Layer 12 of a small transformer language model trained on English Wikipedia (16 layers, counted from 0, width 64).
Take only the direct path to the model's output, skipping the later layers: a vector added to the residual stream pushes a token's score in proportion to its dot product with that token's output vector.

Output vectors of the tokens that the questions are about. A number n stands for (n - 128) times 0.021.
"ournament": 198, 118, 111, 112, 72, 210, 164, 129, 114, 133, 197, 173, 181, 100, 64, 115, 151, 132, 122, 189, 149, 129, 138, 104, 132, 59, 66, 123, 111, 152, 65, 132, 166, 88, 101, 127, 160, 106, 137, 198, 126, 124, 76, 107, 154, 198, 113, 145, 127, 115, 74, 153, 140, 179, 120, 138, 167, 95, 113, 111, 68, 85, 104, 135
"it": 157, 124, 122, 77, 155, 118, 79, 141, 139, 160, 159, 109, 108, 143, 144, 114, 132, 150, 143, 107, 116, 149, 139, 145, 97, 122, 143, 129, 129, 99, 163, 111, 118, 124, 132, 130, 180, 111, 161, 135, 123, 98, 125, 119, 100, 135, 144, 62, 170, 147, 100, 63, 144, 130, 149, 152, 138, 88, 125, 163, 156, 129, 125, 95
"-M": 121, 118, 116, 96, 87, 169, 161, 143, 141, 121, 171, 110, 136, 100, 138, 122, 140, 104, 154, 173, 150, 86, 110, 134, 145, 153, 114, 121, 143, 114, 131, 83, 149, 162, 73, 149, 112, 104, 138, 133, 151, 105, 122, 80, 123, 125, 166, 127, 131, 135, 155, 117, 147, 146, 100, 149, 96, 153, 103, 117, 114, 124, 141, 139
"bour": 137, 107, 136, 104, 45, 193, 136, 117, 65, 113, 189, 69, 123, 102, 60, 124, 190, 127, 127, 146, 136, 198, 129, 91, 160, 72, 115, 137, 175, 161, 116, 138, 129, 160, 120, 135, 60, 91, 103, 174, 137, 155, 142, 91, 126, 183, 131, 121, 122, 109, 106, 152, 160, 133, 130, 80, 126, 131, 109, 144, 131, 81, 198, 182
"ki": 97, 125, 123, 182, 94, 79, 160, 147, 178, 162, 181, 131, 151, 104, 121, 151, 149, 93, 113, 179, 152, 138, 143, 79, 157, 65, 109, 127, 223, 184, 84, 149, 113, 136, 134, 162, 92, 84, 126, 150, 145, 129, 98, 117, 114, 174, 90, 71, 126, 111, 95, 87, 138, 105, 149, 114, 135, 70, 74, 126, 120, 168, 120, 194
" Per": 131, 117, 151, 134, 104, 148, 125, 110, 118, 125, 126, 139, 150, 140, 137, 105, 153, 104, 145, 128, 120, 187, 108, 135, 126, 130, 114, 129, 132, 128, 135, 137, 145, 140, 137, 110, 122, 139, 119, 153, 119, 113, 149, 97, 115, 151, 122, 110, 120, 115, 165, 124, 151, 141, 125, 125, 97, 141, 93, 111, 127, 96, 136, 111
"ara": 79, 121, 149, 133, 140, 159, 162, 137, 81, 147, 183, 110, 173, 156, 116, 166, 151, 93, 124, 134, 199, 124, 112, 115, 168, 89, 103, 123, 133, 122, 134, 136, 168, 119, 97, 147, 189, 101, 77, 129, 161, 131, 127, 112, 135, 167, 86, 61, 132, 137, 88, 107, 145, 141, 93, 144, 126, 103, 114, 103, 100, 106, 105, 168
"T": 160, 122, 90, 143, 108, 126, 112, 124, 111, 161, 169, 136, 168, 121, 137, 126, 111, 110, 176, 109, 139, 127, 148, 132, 115, 144, 93, 157, 121, 112, 143, 142, 131, 166, 98, 106, 92, 100, 165, 115, 114, 134, 152, 121, 89, 147, 136, 143, 125, 119, 118, 124, 105, 102, 143, 111, 119, 149, 124, 162, 114, 129, 83, 163
" | +": 178, 109, 127, 134, 120, 127, 147, 154, 138, 63, 178, 144, 120, 132, 111, 141, 105, 140, 128, 156, 130, 151, 95, 132, 145, 116, 95, 112, 154, 170, 104, 147, 113, 111, 149, 124, 124, 135, 148, 153, 96, 129, 143, 107, 145, 197, 106, 128, 124, 140, 136, 138, 116, 169, 94, 123, 129, 105, 102, 104, 53, 103, 147, 100
" million": 130, 120, 91, 145, 61, 146, 183, 115, 118, 90, 162, 60, 167, 135, 92, 118, 118, 115, 118, 149, 163, 153, 104, 160, 165, 92, 115, 184, 83, 183, 54, 183, 188, 119, 143, 189, 146, 117, 117, 128, 111, 122, 133, 106, 183, 158, 136, 151, 131, 117, 116, 116, 78, 150, 131, 114, 148, 139, 115, 68, 73, 90, 121, 165
"ceded": 202, 92, 129, 85, 100, 154, 209, 176, 98, 109, 191, 93, 112, 149, 89, 123, 153, 91, 153, 172, 126, 159, 138, 122, 103, 144, 112, 171, 145, 151, 48, 163, 167, 141, 103, 136, 74, 71, 123, 152, 141, 110, 106, 112, 200, 198, 148, 95, 108, 115, 111, 123, 141, 144, 100, 110, 123, 73, 96, 137, 94, 152, 111, 116
" June ": 175, 117, 163, 98, 120, 184, 93, 122, 134, 131, 145, 147, 112, 142, 114, 89, 147, 128, 127, 144, 157, 155, 124, 101, 176, 88, 134, 184, 141, 166, 117, 132, 86, 125, 113, 149, 99, 126, 93, 141, 156, 101, 104, 140, 146, 156, 141, 162, 146, 101, 138, 111, 103, 131, 104, 128, 137, 75, 105, 100, 89, 148, 121, 108
"ry": 145, 120, 107, 131, 146, 146, 139, 108, 121, 61, 171, 158, 116, 120, 45, 80, 175, 110, 91, 128, 138, 120, 110, 104, 152, 175, 170, 119, 131, 126, 123, 102, 167, 100, 128, 187, 132, 66, 140, 138, 130, 96, 121, 133, 147, 172, 169, 170, 146, 101, 64, 172, 127, 109, 165, 104, 120, 126, 148, 116, 165, 95, 125, 124
" Ind": 144, 125, 151, 158, 83, 118, 142, 131, 150, 141, 126, 118, 159, 117, 120, 112, 147, 122, 122, 138, 152, 173, 121, 123, 120, 136, 123, 122, 104, 109, 113, 154, 124, 140, 144, 136, 123, 116, 110, 153, 97, 110, 129, 113, 125, 128, 124, 132, 70, 128, 165, 115, 130, 146, 123, 114, 117, 132, 137, 153, 100, 100, 136, 151
"ootball": 166, 97, 163, 123, 153, 182, 122, 164, 121, 115, 200, 122, 146, 124, 87, 115, 144, 123, 140, 249, 113, 167, 64, 136, 164, 31, 101, 166, 147, 175, 48, 153, 220, 132, 96, 135, 137, 107, 91, 183, 136, 167, 83, 104, 143, 135, 122, 75, 118, 79, 78, 112, 142, 130, 99, 74, 115, 136, 79, 163, 112, 114, 84, 167
" country": 117, 116, 130, 161, 95, 188, 161, 124, 128, 107, 117, 106, 192, 117, 124, 132, 112, 110, 123, 112, 127, 139, 133, 148, 149, 89, 106, 110, 170, 148, 90, 143, 147, 104, 113, 165, 142, 90, 116, 182, 153, 118, 161, 139, 177, 126, 132, 114, 97, 133, 113, 130, 95, 137, 116, 124, 142, 106, 126, 130, 81, 101, 123, 134
" Le": 135, 121, 132, 125, 135, 116, 133, 116, 124, 135, 102, 133, 154, 147, 135, 134, 148, 121, 124, 133, 159, 124, 139, 124, 133, 140, 135, 123, 126, 136, 120, 133, 140, 150, 131, 109, 139, 103, 108, 126, 155, 106, 75, 123, 108, 161, 110, 148, 133, 131, 156, 144, 157, 130, 102, 114, 113, 103, 110, 109, 123, 135, 128, 117

Output weights of attention head 1. The head adds the sum of these rows, row i times number i of z. A number n stands for (n - 128) times 0.0096.
o0: 112, 240, 53, 132, 83, 147, 170, 112, 77, 177, 107, 93, 123, 143, 123, 142, 150, 65, 134, 216, 203, 122, 57, 194, 163, 111, 108, 118, 97, 144, 130, 79, 153, 141, 141, 129, 103, 126, 100, 140, 199, 149, 82, 86, 144, 137, 145, 131, 118, 73, 89, 163, 117, 155, 150, 84, 93, 136, 111, 132, 136, 194, 123, 143
o1: 96, 194, 136, 114, 82, 157, 101, 207, 128, 85, 103, 88, 164, 67, 118, 110, 47, 133, 65, 186, 126, 114, 171, 143, 94, 120, 148, 145, 174, 169, 106, 148, 132, 159, 79, 169, 113, 151, 197, 150, 95, 149, 86, 130, 156, 82, 148, 97, 82, 135, 147, 157, 95, 112, 126, 153, 160, 144, 160, 116, 111, 96, 96, 126
o2: 159, 140, 90, 135, 154, 166, 119, 117, 138, 8, 121, 141, 135, 119, 150, 120, 96, 122, 156, 91, 141, 192, 150, 219, 141, 73, 147, 142, 183, 90, 161, 177, 50, 122, 101, 152, 123, 132, 117, 57, 100, 168, 125, 130, 164, 149, 133, 94, 129, 75, 145, 125, 211, 101, 98, 81, 144, 128, 118, 110, 152, 137, 166, 113
o3: 117, 94, 154, 141, 144, 90, 85, 42, 126, 135, 126, 39, 117, 144, 117, 157, 144, 159, 132, 143, 86, 118, 124, 118, 159, 117, 141, 140, 150, 122, 136, 100, 139, 170, 147, 147, 149, 137, 94, 147, 148, 69, 152, 190, 143, 202, 60, 149, 106, 107, 153, 142, 164, 114, 119, 71, 99, 172, 216, 110, 152, 136, 101, 77
o4: 109, 140, 146, 94, 180, 145, 118, 103, 143, 141, 65, 131, 181, 121, 183, 189, 101, 109, 115, 70, 214, 140, 158, 70, 148, 113, 127, 118, 107, 156, 123, 75, 39, 81, 115, 87, 141, 78, 171, 163, 174, 160, 131, 180, 145, 113, 87, 160, 70, 121, 93, 126, 173, 147, 131, 177, 79, 141, 96, 119, 177, 130, 142, 118
o5: 119, 153, 85, 88, 99, 113, 64, 141, 197, 140, 130, 123, 104, 197, 137, 149, 166, 182, 120, 145, 115, 75, 165, 144, 140, 61, 147, 178, 106, 140, 93, 162, 137, 87, 134, 177, 190, 105, 69, 156, 135, 160, 81, 160, 80, 170, 143, 157, 106, 116, 159, 50, 101, 107, 88, 70, 126, 103, 122, 155, 122, 125, 182, 157
o6: 199, 7, 48, 111, 198, 112, 108, 116, 120, 102, 129, 114, 162, 143, 95, 165, 111, 147, 130, 169, 173, 68, 121, 95, 60, 157, 134, 164, 149, 163, 135, 89, 79, 93, 158, 127, 69, 87, 160, 113, 114, 92, 49, 100, 170, 138, 115, 128, 137, 211, 95, 164, 90, 166, 131, 127, 232, 136, 150, 140, 178, 190, 136, 110
o7: 72, 78, 147, 173, 136, 92, 100, 133, 185, 125, 177, 138, 154, 100, 175, 145, 101, 134, 147, 145, 172, 60, 66, 92, 140, 128, 167, 91, 108, 81, 176, 122, 143, 133, 150, 137, 97, 82, 116, 133, 111, 181, 177, 165, 182, 86, 105, 140, 88, 92, 124, 134, 67, 118, 184, 91, 100, 171, 90, 192, 144, 115, 121, 142
o8: 202, 171, 97, 149, 152, 129, 152, 122, 131, 118, 118, 118, 123, 78, 91, 168, 74, 97, 164, 146, 107, 157, 98, 115, 106, 104, 136, 127, 165, 128, 40, 109, 121, 135, 217, 104, 117, 164, 126, 173, 119, 117, 149, 153, 125, 104, 120, 134, 155, 139, 101, 147, 112, 153, 122, 117, 114, 226, 83, 166, 51, 69, 174, 139
o9: 92, 32, 167, 164, 178, 164, 168, 148, 85, 55, 71, 120, 113, 127, 183, 159, 204, 148, 62, 168, 102, 151, 154, 102, 88, 118, 155, 169, 142, 95, 130, 134, 126, 84, 162, 108, 157, 114, 108, 143, 142, 168, 92, 131, 114, 49, 132, 105, 107, 127, 114, 193, 139, 144, 134, 119, 104, 121, 174, 71, 156, 195, 109, 170
o10: 154, 45, 104, 142, 171, 180, 115, 121, 122, 83, 124, 151, 95, 78, 84, 220, 150, 101, 119, 124, 141, 100, 149, 159, 74, 137, 84, 107, 99, 80, 87, 43, 159, 155, 122, 130, 142, 139, 132, 160, 163, 203, 101, 111, 179, 100, 133, 126, 89, 179, 202, 102, 149, 121, 129, 126, 126, 115, 167, 147, 155, 82, 162, 96
o11: 120, 103, 113, 100, 145, 169, 78, 99, 150, 94, 91, 132, 137, 196, 80, 161, 146, 190, 82, 155, 125, 124, 130, 130, 126, 96, 170, 73, 163, 131, 202, 106, 138, 110, 133, 115, 55, 206, 133, 139, 86, 167, 157, 87, 83, 140, 196, 92, 86, 159, 103, 172, 133, 178, 147, 141, 102, 136, 127, 113, 72, 135, 149, 81
o12: 104, 120, 90, 76, 133, 124, 135, 176, 163, 108, 140, 172, 158, 145, 178, 133, 100, 130, 136, 174, 75, 188, 132, 123, 107, 120, 39, 111, 102, 158, 109, 97, 167, 153, 180, 179, 114, 122, 102, 154, 108, 128, 157, 131, 171, 178, 150, 150, 108, 121, 131, 173, 72, 77, 119, 130, 94, 90, 82, 144, 154, 178, 75, 84
o13: 171, 185, 177, 119, 169, 57, 187, 179, 101, 92, 125, 94, 79, 90, 109, 118, 132, 136, 95, 100, 123, 141, 114, 119, 127, 136, 126, 100, 149, 87, 105, 134, 136, 129, 97, 106, 125, 136, 147, 152, 111, 121, 122, 95, 46, 221, 114, 193, 95, 107, 115, 194, 149, 137, 183, 107, 102, 93, 176, 177, 110, 123, 175, 106
o14: 167, 117, 151, 91, 85, 129, 87, 124, 46, 46, 146, 134, 119, 149, 140, 107, 213, 107, 128, 67, 151, 96, 126, 133, 153, 118, 140, 151, 148, 193, 142, 148, 153, 192, 189, 87, 137, 189, 129, 67, 152, 138, 81, 157, 183, 99, 92, 176, 133, 199, 87, 150, 141, 85, 143, 88, 106, 126, 122, 118, 131, 46, 125, 129
o15: 64, 140, 99, 183, 166, 150, 119, 112, 132, 113, 61, 199, 140, 133, 124, 168, 127, 111, 126, 166, 69, 100, 152, 151, 104, 160, 172, 42, 223, 142, 113, 99, 130, 148, 153, 127, 122, 134, 170, 125, 173, 135, 140, 141, 79, 161, 85, 160, 107, 79, 90, 165, 122, 125, 97, 83, 96, 55, 169, 105, 151, 139, 100, 155
o16: 116, 149, 153, 78, 176, 93, 126, 129, 136, 111, 172, 138, 158, 148, 138, 142, 139, 136, 120, 155, 150, 72, 153, 134, 100, 116, 90, 83, 124, 129, 112, 121, 139, 144, 49, 165, 88, 189, 111, 130, 162, 129, 118, 131, 98, 88, 25, 93, 237, 92, 214, 132, 186, 124, 151, 104, 142, 138, 90, 122, 158, 80, 123, 98
o17: 135, 142, 107, 149, 154, 121, 83, 188, 75, 116, 124, 167, 160, 119, 187, 106, 184, 177, 134, 111, 144, 90, 80, 130, 136, 142, 124, 92, 182, 139, 68, 46, 158, 153, 166, 97, 104, 157, 108, 70, 119, 89, 124, 109, 86, 138, 110, 136, 92, 128, 132, 93, 191, 173, 108, 170, 113, 160, 138, 124, 111, 169, 86, 189
o18: 91, 88, 99, 126, 119, 136, 235, 101, 111, 131, 114, 93, 154, 99, 126, 119, 92, 159, 130, 178, 194, 136, 183, 144, 118, 173, 128, 93, 93, 144, 132, 168, 118, 158, 215, 118, 108, 83, 170, 81, 89, 56, 166, 125, 82, 66, 112, 154, 148, 173, 183, 67, 140, 146, 141, 66, 124, 126, 109, 142, 111, 136, 104, 123
o19: 146, 195, 109, 158, 138, 118, 127, 159, 124, 224, 139, 130, 114, 102, 72, 110, 138, 153, 89, 93, 177, 194, 144, 89, 136, 121, 157, 57, 189, 106, 118, 114, 125, 138, 97, 146, 114, 109, 80, 117, 61, 161, 127, 173, 178, 109, 195, 68, 168, 175, 153, 133, 137, 100, 82, 90, 84, 117, 99, 86, 138, 132, 150, 105
o20: 66, 109, 110, 100, 160, 152, 192, 114, 133, 119, 155, 86, 124, 103, 155, 147, 88, 125, 16, 80, 115, 88, 147, 129, 122, 102, 143, 155, 158, 142, 123, 127, 162, 167, 139, 129, 152, 95, 80, 75, 182, 97, 156, 135, 163, 186, 163, 130, 142, 145, 119, 105, 117, 155, 89, 125, 176, 122, 152, 197, 80, 80, 128, 178
o21: 193, 83, 102, 113, 128, 108, 134, 156, 133, 112, 69, 137, 108, 49, 167, 137, 135, 123, 126, 103, 123, 138, 172, 134, 131, 127, 190, 123, 107, 175, 155, 74, 149, 128, 163, 154, 164, 96, 88, 137, 147, 104, 119, 118, 132, 53, 175, 181, 170, 53, 132, 185, 145, 135, 88, 137, 155, 130, 177, 82, 88, 123, 111, 45
o22: 155, 118, 147, 56, 178, 132, 111, 116, 42, 149, 162, 128, 138, 47, 101, 201, 207, 157, 135, 67, 182, 142, 162, 107, 100, 86, 72, 103, 183, 177, 98, 143, 113, 91, 127, 114, 72, 101, 147, 135, 123, 137, 186, 102, 119, 93, 124, 128, 140, 120, 115, 87, 108, 150, 168, 83, 192, 136, 192, 140, 120, 185, 67, 135
o23: 92, 135, 188, 123, 138, 113, 81, 136, 114, 183, 158, 160, 149, 180, 74, 163, 61, 61, 128, 185, 119, 216, 140, 129, 160, 138, 149, 94, 61, 102, 58, 165, 110, 242, 91, 104, 150, 110, 85, 115, 88, 166, 101, 155, 124, 115, 100, 155, 141, 135, 78, 110, 163, 52, 126, 115, 161, 90, 148, 116, 66, 176, 181, 167
o24: 121, 92, 121, 103, 104, 109, 108, 166, 98, 131, 67, 132, 161, 168, 155, 119, 95, 144, 159, 195, 207, 181, 94, 131, 49, 143, 163, 161, 167, 85, 133, 144, 83, 133, 99, 196, 124, 88, 127, 99, 161, 109, 197, 164, 107, 122, 110, 98, 154, 136, 107, 103, 147, 123, 107, 195, 70, 95, 216, 112, 147, 73, 117, 91
o25: 159, 106, 168, 60, 156, 177, 138, 47, 191, 150, 111, 183, 130, 83, 169, 86, 183, 160, 108, 150, 122, 190, 105, 195, 137, 201, 138, 127, 164, 139, 119, 101, 141, 139, 142, 125, 149, 131, 136, 124, 133, 127, 72, 120, 106, 131, 27, 73, 108, 164, 111, 154, 78, 146, 120, 92, 117, 124, 104, 153, 89, 138, 116, 91
o26: 204, 115, 150, 201, 107, 172, 161, 94, 89, 153, 134, 135, 95, 165, 110, 82, 95, 163, 104, 95, 126, 146, 175, 105, 154, 110, 109, 103, 107, 153, 80, 112, 156, 71, 167, 194, 81, 160, 66, 139, 108, 120, 132, 168, 120, 135, 121, 96, 131, 152, 101, 111, 214, 121, 171, 115, 133, 42, 118, 155, 129, 141, 112, 118
o27: 179, 181, 116, 153, 118, 137, 118, 141, 110, 170, 144, 140, 105, 200, 169, 161, 123, 88, 135, 92, 137, 197, 172, 113, 131, 121, 142, 81, 84, 106, 114, 121, 50, 157, 138, 185, 112, 110, 96, 123, 91, 97, 80, 100, 146, 119, 129, 79, 83, 66, 149, 169, 93, 103, 122, 124, 133, 144, 178, 218, 120, 123, 108, 132
o28: 122, 139, 113, 91, 149, 166, 155, 87, 138, 150, 128, 54, 66, 174, 144, 163, 166, 107, 169, 136, 55, 80, 153, 62, 103, 155, 145, 119, 154, 157, 140, 131, 170, 145, 112, 134, 138, 148, 133, 89, 131, 178, 151, 116, 119, 107, 126, 111, 167, 139, 92, 129, 155, 55, 130, 165, 69, 114, 144, 139, 108, 133, 97, 185
o29: 117, 191, 122, 148, 43, 45, 137, 110, 149, 155, 133, 182, 135, 199, 87, 139, 144, 124, 104, 122, 126, 156, 143, 159, 67, 203, 67, 142, 106, 113, 117, 154, 170, 53, 133, 100, 160, 116, 130, 134, 103, 133, 117, 97, 203, 134, 134, 130, 81, 72, 81, 147, 152, 146, 128, 146, 107, 132, 188, 134, 101, 135, 109, 145
o30: 145, 113, 160, 168, 93, 126, 88, 172, 110, 172, 86, 132, 193, 148, 124, 145, 141, 155, 138, 108, 145, 140, 185, 91, 83, 77, 110, 159, 122, 129, 189, 115, 160, 166, 150, 116, 116, 114, 155, 157, 155, 131, 132, 86, 46, 142, 120, 90, 90, 167, 134, 110, 100, 145, 107, 100, 179, 175, 63, 132, 150, 76, 147, 69
o31: 175, 121, 160, 158, 135, 168, 111, 188, 152, 126, 88, 69, 182, 108, 137, 165, 163, 159, 86, 129, 154, 102, 146, 219, 111, 111, 175, 120, 52, 97, 80, 104, 162, 121, 111, 83, 173, 69, 173, 124, 76, 89, 135, 128, 111, 146, 156, 112, 177, 110, 149, 175, 146, 97, 131, 153, 130, 79, 93, 120, 88, 134, 31, 146

Each question shows a token from some text and the vector z that the head gathered there. A number n stands for (n - 128) times 0.13.

"in": 140, 121, 123, 130, 123, 130, 118, 128, 138, 126, 118, 131, 135, 135, 137, 132, 132, 121, 122, 144, 131, 111, 139, 134, 134, 128, 135, 125, 113, 129, 117, 127
Pushed up most: "bour"

"ation": 124, 134, 120, 176, 119, 115, 89, 98, 107, 124, 86, 128, 159, 146, 139, 155, 128, 87, 92, 167, 136, 87, 132, 130, 123, 112, 108, 144, 82, 119, 105, 94
Which three tokens does it push up most, strongest first? "bour", "ki", " June "

"it": 131, 130, 129, 120, 112, 136, 127, 122, 129, 119, 128, 133, 123, 131, 123, 118, 133, 126, 121, 143, 127, 111, 125, 124, 134, 126, 140, 113, 127, 116, 125, 118
Pushed down most: " Le"

" |  |": 110, 132, 101, 124, 101, 114, 108, 144, 154, 143, 144, 129, 114, 144, 122, 112, 103, 126, 141, 144, 107, 103, 134, 133, 131, 134, 151, 159, 81, 156, 127, 128
Pushed up most: " Ind"

"ius": 192, 152, 128, 124, 118, 100, 140, 88, 119, 105, 145, 100, 148, 122, 107, 143, 155, 146, 155, 140, 130, 76, 112, 135, 124, 97, 100, 132, 113, 114, 93, 101
Pushed up most: "-M"

"|": 155, 82, 110, 140, 146, 150, 161, 88, 116, 142, 108, 127, 116, 150, 179, 183, 174, 148, 136, 142, 140, 127, 115, 159, 131, 146, 129, 106, 96, 140, 131, 162
Pushed up most: " Le"

"ad": 185, 97, 136, 64, 164, 93, 93, 159, 134, 150, 60, 165, 99, 135, 100, 131, 147, 139, 119, 147, 144, 141, 130, 115, 106, 130, 131, 56, 120, 135, 142, 154
Pushed up most: "ara"

"1": 126, 103, 118, 84, 139, 112, 160, 114, 192, 120, 125, 153, 131, 134, 151, 156, 143, 161, 89, 143, 87, 146, 180, 112, 93, 106, 144, 134, 97, 136, 129, 106
Pushed up most: "ournament"

"-": 152, 161, 94, 126, 120, 136, 124, 126, 131, 116, 127, 148, 120, 136, 114, 117, 159, 116, 124, 152, 138, 136, 121, 114, 139, 130, 99, 111, 130, 107, 110, 132
Pushed up most: "-M"

"0": 130, 130, 144, 115, 125, 104, 187, 146, 116, 137, 136, 119, 130, 126, 166, 116, 86, 156, 99, 165, 138, 171, 127, 127, 141, 87, 141, 89, 140, 148, 77, 125
Pushed up most: "ry"

"2": 132, 122, 121, 132, 119, 127, 124, 103, 132, 113, 108, 141, 132, 121, 140, 125, 124, 130, 112, 136, 120, 122, 144, 136, 132, 135, 139, 129, 106, 122, 112, 116
Which three tokens does it push up most, strongest first? " June ", "bour", "ournament"

" | ": 135, 117, 141, 107, 116, 105, 141, 128, 150, 167, 121, 106, 111, 135, 161, 106, 160, 124, 131, 130, 108, 147, 135, 125, 88, 132, 120, 95, 152, 101, 112, 89
Pushed down most: " Ind"

",": 148, 129, 125, 114, 119, 121, 120, 107, 145, 131, 132, 119, 133, 128, 128, 123, 128, 118, 115, 124, 129, 112, 139, 137, 132, 127, 141, 120, 98, 127, 120, 136
Which two tokens does it push up most, strongest first? "ournament", "ootball"

"3": 86, 119, 110, 118, 94, 126, 161, 119, 218, 77, 130, 198, 171, 197, 156, 168, 141, 107, 145, 110, 70, 112, 145, 109, 103, 127, 163, 78, 56, 145, 120, 147
Which three tokens does it push up most, strongest first? " | +", "ournament", "ry"

"embers": 158, 136, 97, 153, 93, 135, 123, 60, 181, 99, 97, 154, 150, 97, 103, 105, 125, 177, 85, 137, 99, 113, 111, 155, 90, 158, 98, 124, 98, 98, 104, 148
Pushed down most: "ry"

"man": 139, 126, 117, 129, 115, 129, 119, 124, 138, 128, 128, 129, 122, 126, 135, 129, 132, 121, 116, 132, 132, 119, 138, 138, 133, 129, 142, 120, 120, 123, 123, 127
Which three tokens does it push up most, strongest first? "ootball", "bour", "ournament"

"aur": 69, 118, 152, 110, 84, 196, 165, 84, 100, 96, 134, 171, 112, 143, 99, 96, 158, 145, 111, 164, 122, 131, 141, 55, 192, 148, 133, 95, 163, 86, 167, 130
Pushed up most: "it"

" of the": 132, 116, 115, 134, 118, 115, 117, 75, 154, 107, 102, 142, 129, 110, 111, 127, 125, 150, 127, 142, 116, 120, 129, 148, 116, 140, 123, 120, 99, 110, 112, 125
Pushed down most: "ry"

"30": 125, 119, 86, 96, 102, 124, 104, 137, 121, 113, 101, 152, 133, 165, 154, 137, 188, 136, 143, 109, 145, 99, 149, 99, 148, 112, 126, 172, 111, 183, 135, 153
Pushed up most: "T"

" -": 142, 138, 118, 133, 99, 106, 120, 133, 153, 126, 139, 136, 129, 137, 139, 116, 122, 124, 106, 145, 137, 104, 176, 129, 130, 143, 143, 121, 117, 136, 109, 117
Pushed down most: " Le"

" of ": 132, 107, 96, 125, 132, 149, 124, 120, 157, 95, 118, 132, 138, 129, 124, 113, 129, 148, 105, 134, 120, 141, 143, 135, 136, 132, 92, 158, 89, 113, 117, 126
Pushed up most: " June "

" F": 128, 143, 99, 109, 116, 84, 157, 201, 160, 59, 115, 121, 108, 88, 129, 118, 130, 131, 196, 127, 107, 99, 223, 93, 133, 105, 103, 161, 133, 110, 180, 153
Pushed up most: "T"

" represent": 140, 127, 117, 130, 115, 129, 118, 123, 138, 128, 129, 129, 123, 127, 133, 129, 131, 122, 116, 132, 133, 118, 137, 138, 133, 130, 140, 122, 119, 123, 122, 128
Which three tokens does it push up most, strongest first? "ootball", "bour", "ournament"

" sh": 147, 109, 116, 117, 138, 118, 113, 118, 125, 125, 143, 144, 125, 113, 132, 129, 131, 142, 126, 133, 134, 117, 144, 143, 129, 110, 135, 120, 137, 132, 135, 135
Pushed up most: "ara"

"% |": 124, 136, 127, 108, 96, 115, 122, 121, 147, 128, 138, 135, 110, 140, 149, 138, 139, 134, 114, 128, 126, 133, 141, 143, 117, 115, 141, 123, 96, 146, 103, 141
Pushed up most: "ournament"

", the": 147, 164, 115, 128, 127, 111, 88, 141, 158, 119, 130, 137, 133, 116, 124, 168, 126, 108, 122, 141, 157, 109, 153, 119, 132, 125, 181, 123, 100, 122, 124, 113
Pushed up most: " country"

"ge": 138, 126, 120, 129, 116, 130, 119, 122, 138, 128, 128, 129, 124, 125, 134, 130, 131, 121, 118, 131, 130, 119, 138, 138, 134, 129, 142, 120, 120, 123, 122, 126
Which three tokens does it push up most, strongest first? "ootball", "bour", "ournament"

"ist": 139, 126, 120, 123, 117, 126, 120, 127, 143, 130, 128, 131, 124, 126, 133, 131, 129, 123, 114, 136, 126, 112, 140, 136, 131, 127, 145, 124, 119, 129, 117, 125
Which three tokens does it push up most, strongest first? "ootball", "bour", "ournament"

" min": 162, 118, 128, 115, 148, 105, 112, 130, 139, 139, 120, 132, 155, 164, 127, 103, 113, 127, 127, 137, 131, 113, 133, 132, 155, 137, 122, 114, 114, 106, 119, 160
Pushed up most: "ceded"

"38": 103, 126, 123, 112, 98, 119, 157, 128, 187, 99, 135, 180, 149, 166, 155, 150, 126, 127, 130, 124, 98, 132, 135, 115, 121, 105, 155, 86, 86, 148, 92, 145
Pushed up most: " | +"

" Pro": 146, 130, 115, 124, 119, 140, 131, 118, 130, 132, 123, 123, 109, 134, 112, 124, 148, 125, 105, 127, 119, 121, 136, 135, 129, 135, 138, 97, 117, 130, 113, 124
Which three tokens does it push up most, strongest first? "ootball", "ournament", "ki"

"T": 158, 131, 143, 97, 109, 112, 112, 188, 152, 94, 145, 115, 70, 152, 121, 82, 116, 132, 211, 170, 132, 109, 139, 148, 68, 134, 159, 70, 158, 121, 149, 153
Pushed down most: " June "

"8": 156, 135, 124, 128, 109, 148, 110, 109, 151, 125, 133, 154, 120, 143, 139, 120, 120, 137, 141, 136, 130, 111, 124, 106, 125, 112, 144, 111, 121, 143, 106, 125
Pushed up most: " million"

"'s": 145, 147, 134, 111, 108, 138, 104, 110, 138, 121, 105, 125, 140, 130, 116, 139, 132, 112, 147, 145, 97, 120, 121, 114, 134, 134, 141, 140, 120, 131, 128, 106
Pushed down most: "ara"

"er": 127, 125, 99, 121, 152, 132, 159, 62, 155, 117, 101, 91, 159, 137, 129, 139, 117, 140, 113, 183, 133, 118, 95, 172, 199, 114, 114, 83, 89, 156, 104, 139
Pushed up most: "ceded"

"es of": 155, 136, 134, 103, 116, 142, 114, 114, 133, 125, 121, 126, 136, 127, 132, 132, 134, 119, 147, 133, 121, 116, 132, 121, 136, 123, 145, 138, 131, 133, 131, 117
Pushed down most: "ry"

"ly": 150, 126, 112, 113, 131, 132, 112, 120, 139, 117, 130, 119, 135, 132, 126, 139, 138, 125, 119, 147, 132, 113, 133, 144, 123, 125, 150, 133, 126, 132, 112, 116
Pushed up most: "ki"

"90": 117, 158, 142, 81, 58, 96, 90, 106, 109, 171, 143, 117, 69, 159, 147, 117, 164, 127, 115, 123, 136, 172, 136, 168, 109, 101, 115, 135, 105, 194, 101, 195
Pushed down most: "ki"

"| ": 167, 132, 71, 104, 85, 75, 170, 116, 138, 134, 155, 123, 178, 123, 136, 146, 67, 133, 107, 142, 113, 129, 147, 79, 163, 143, 101, 132, 135, 149, 133, 126
Pushed up most: "ceded"

" this": 142, 128, 117, 133, 114, 127, 118, 113, 136, 126, 132, 132, 121, 125, 130, 130, 130, 123, 115, 135, 129, 114, 136, 141, 132, 133, 136, 123, 119, 125, 120, 127
Which two tokens does it push up most, strongest first? "ootball", "bour"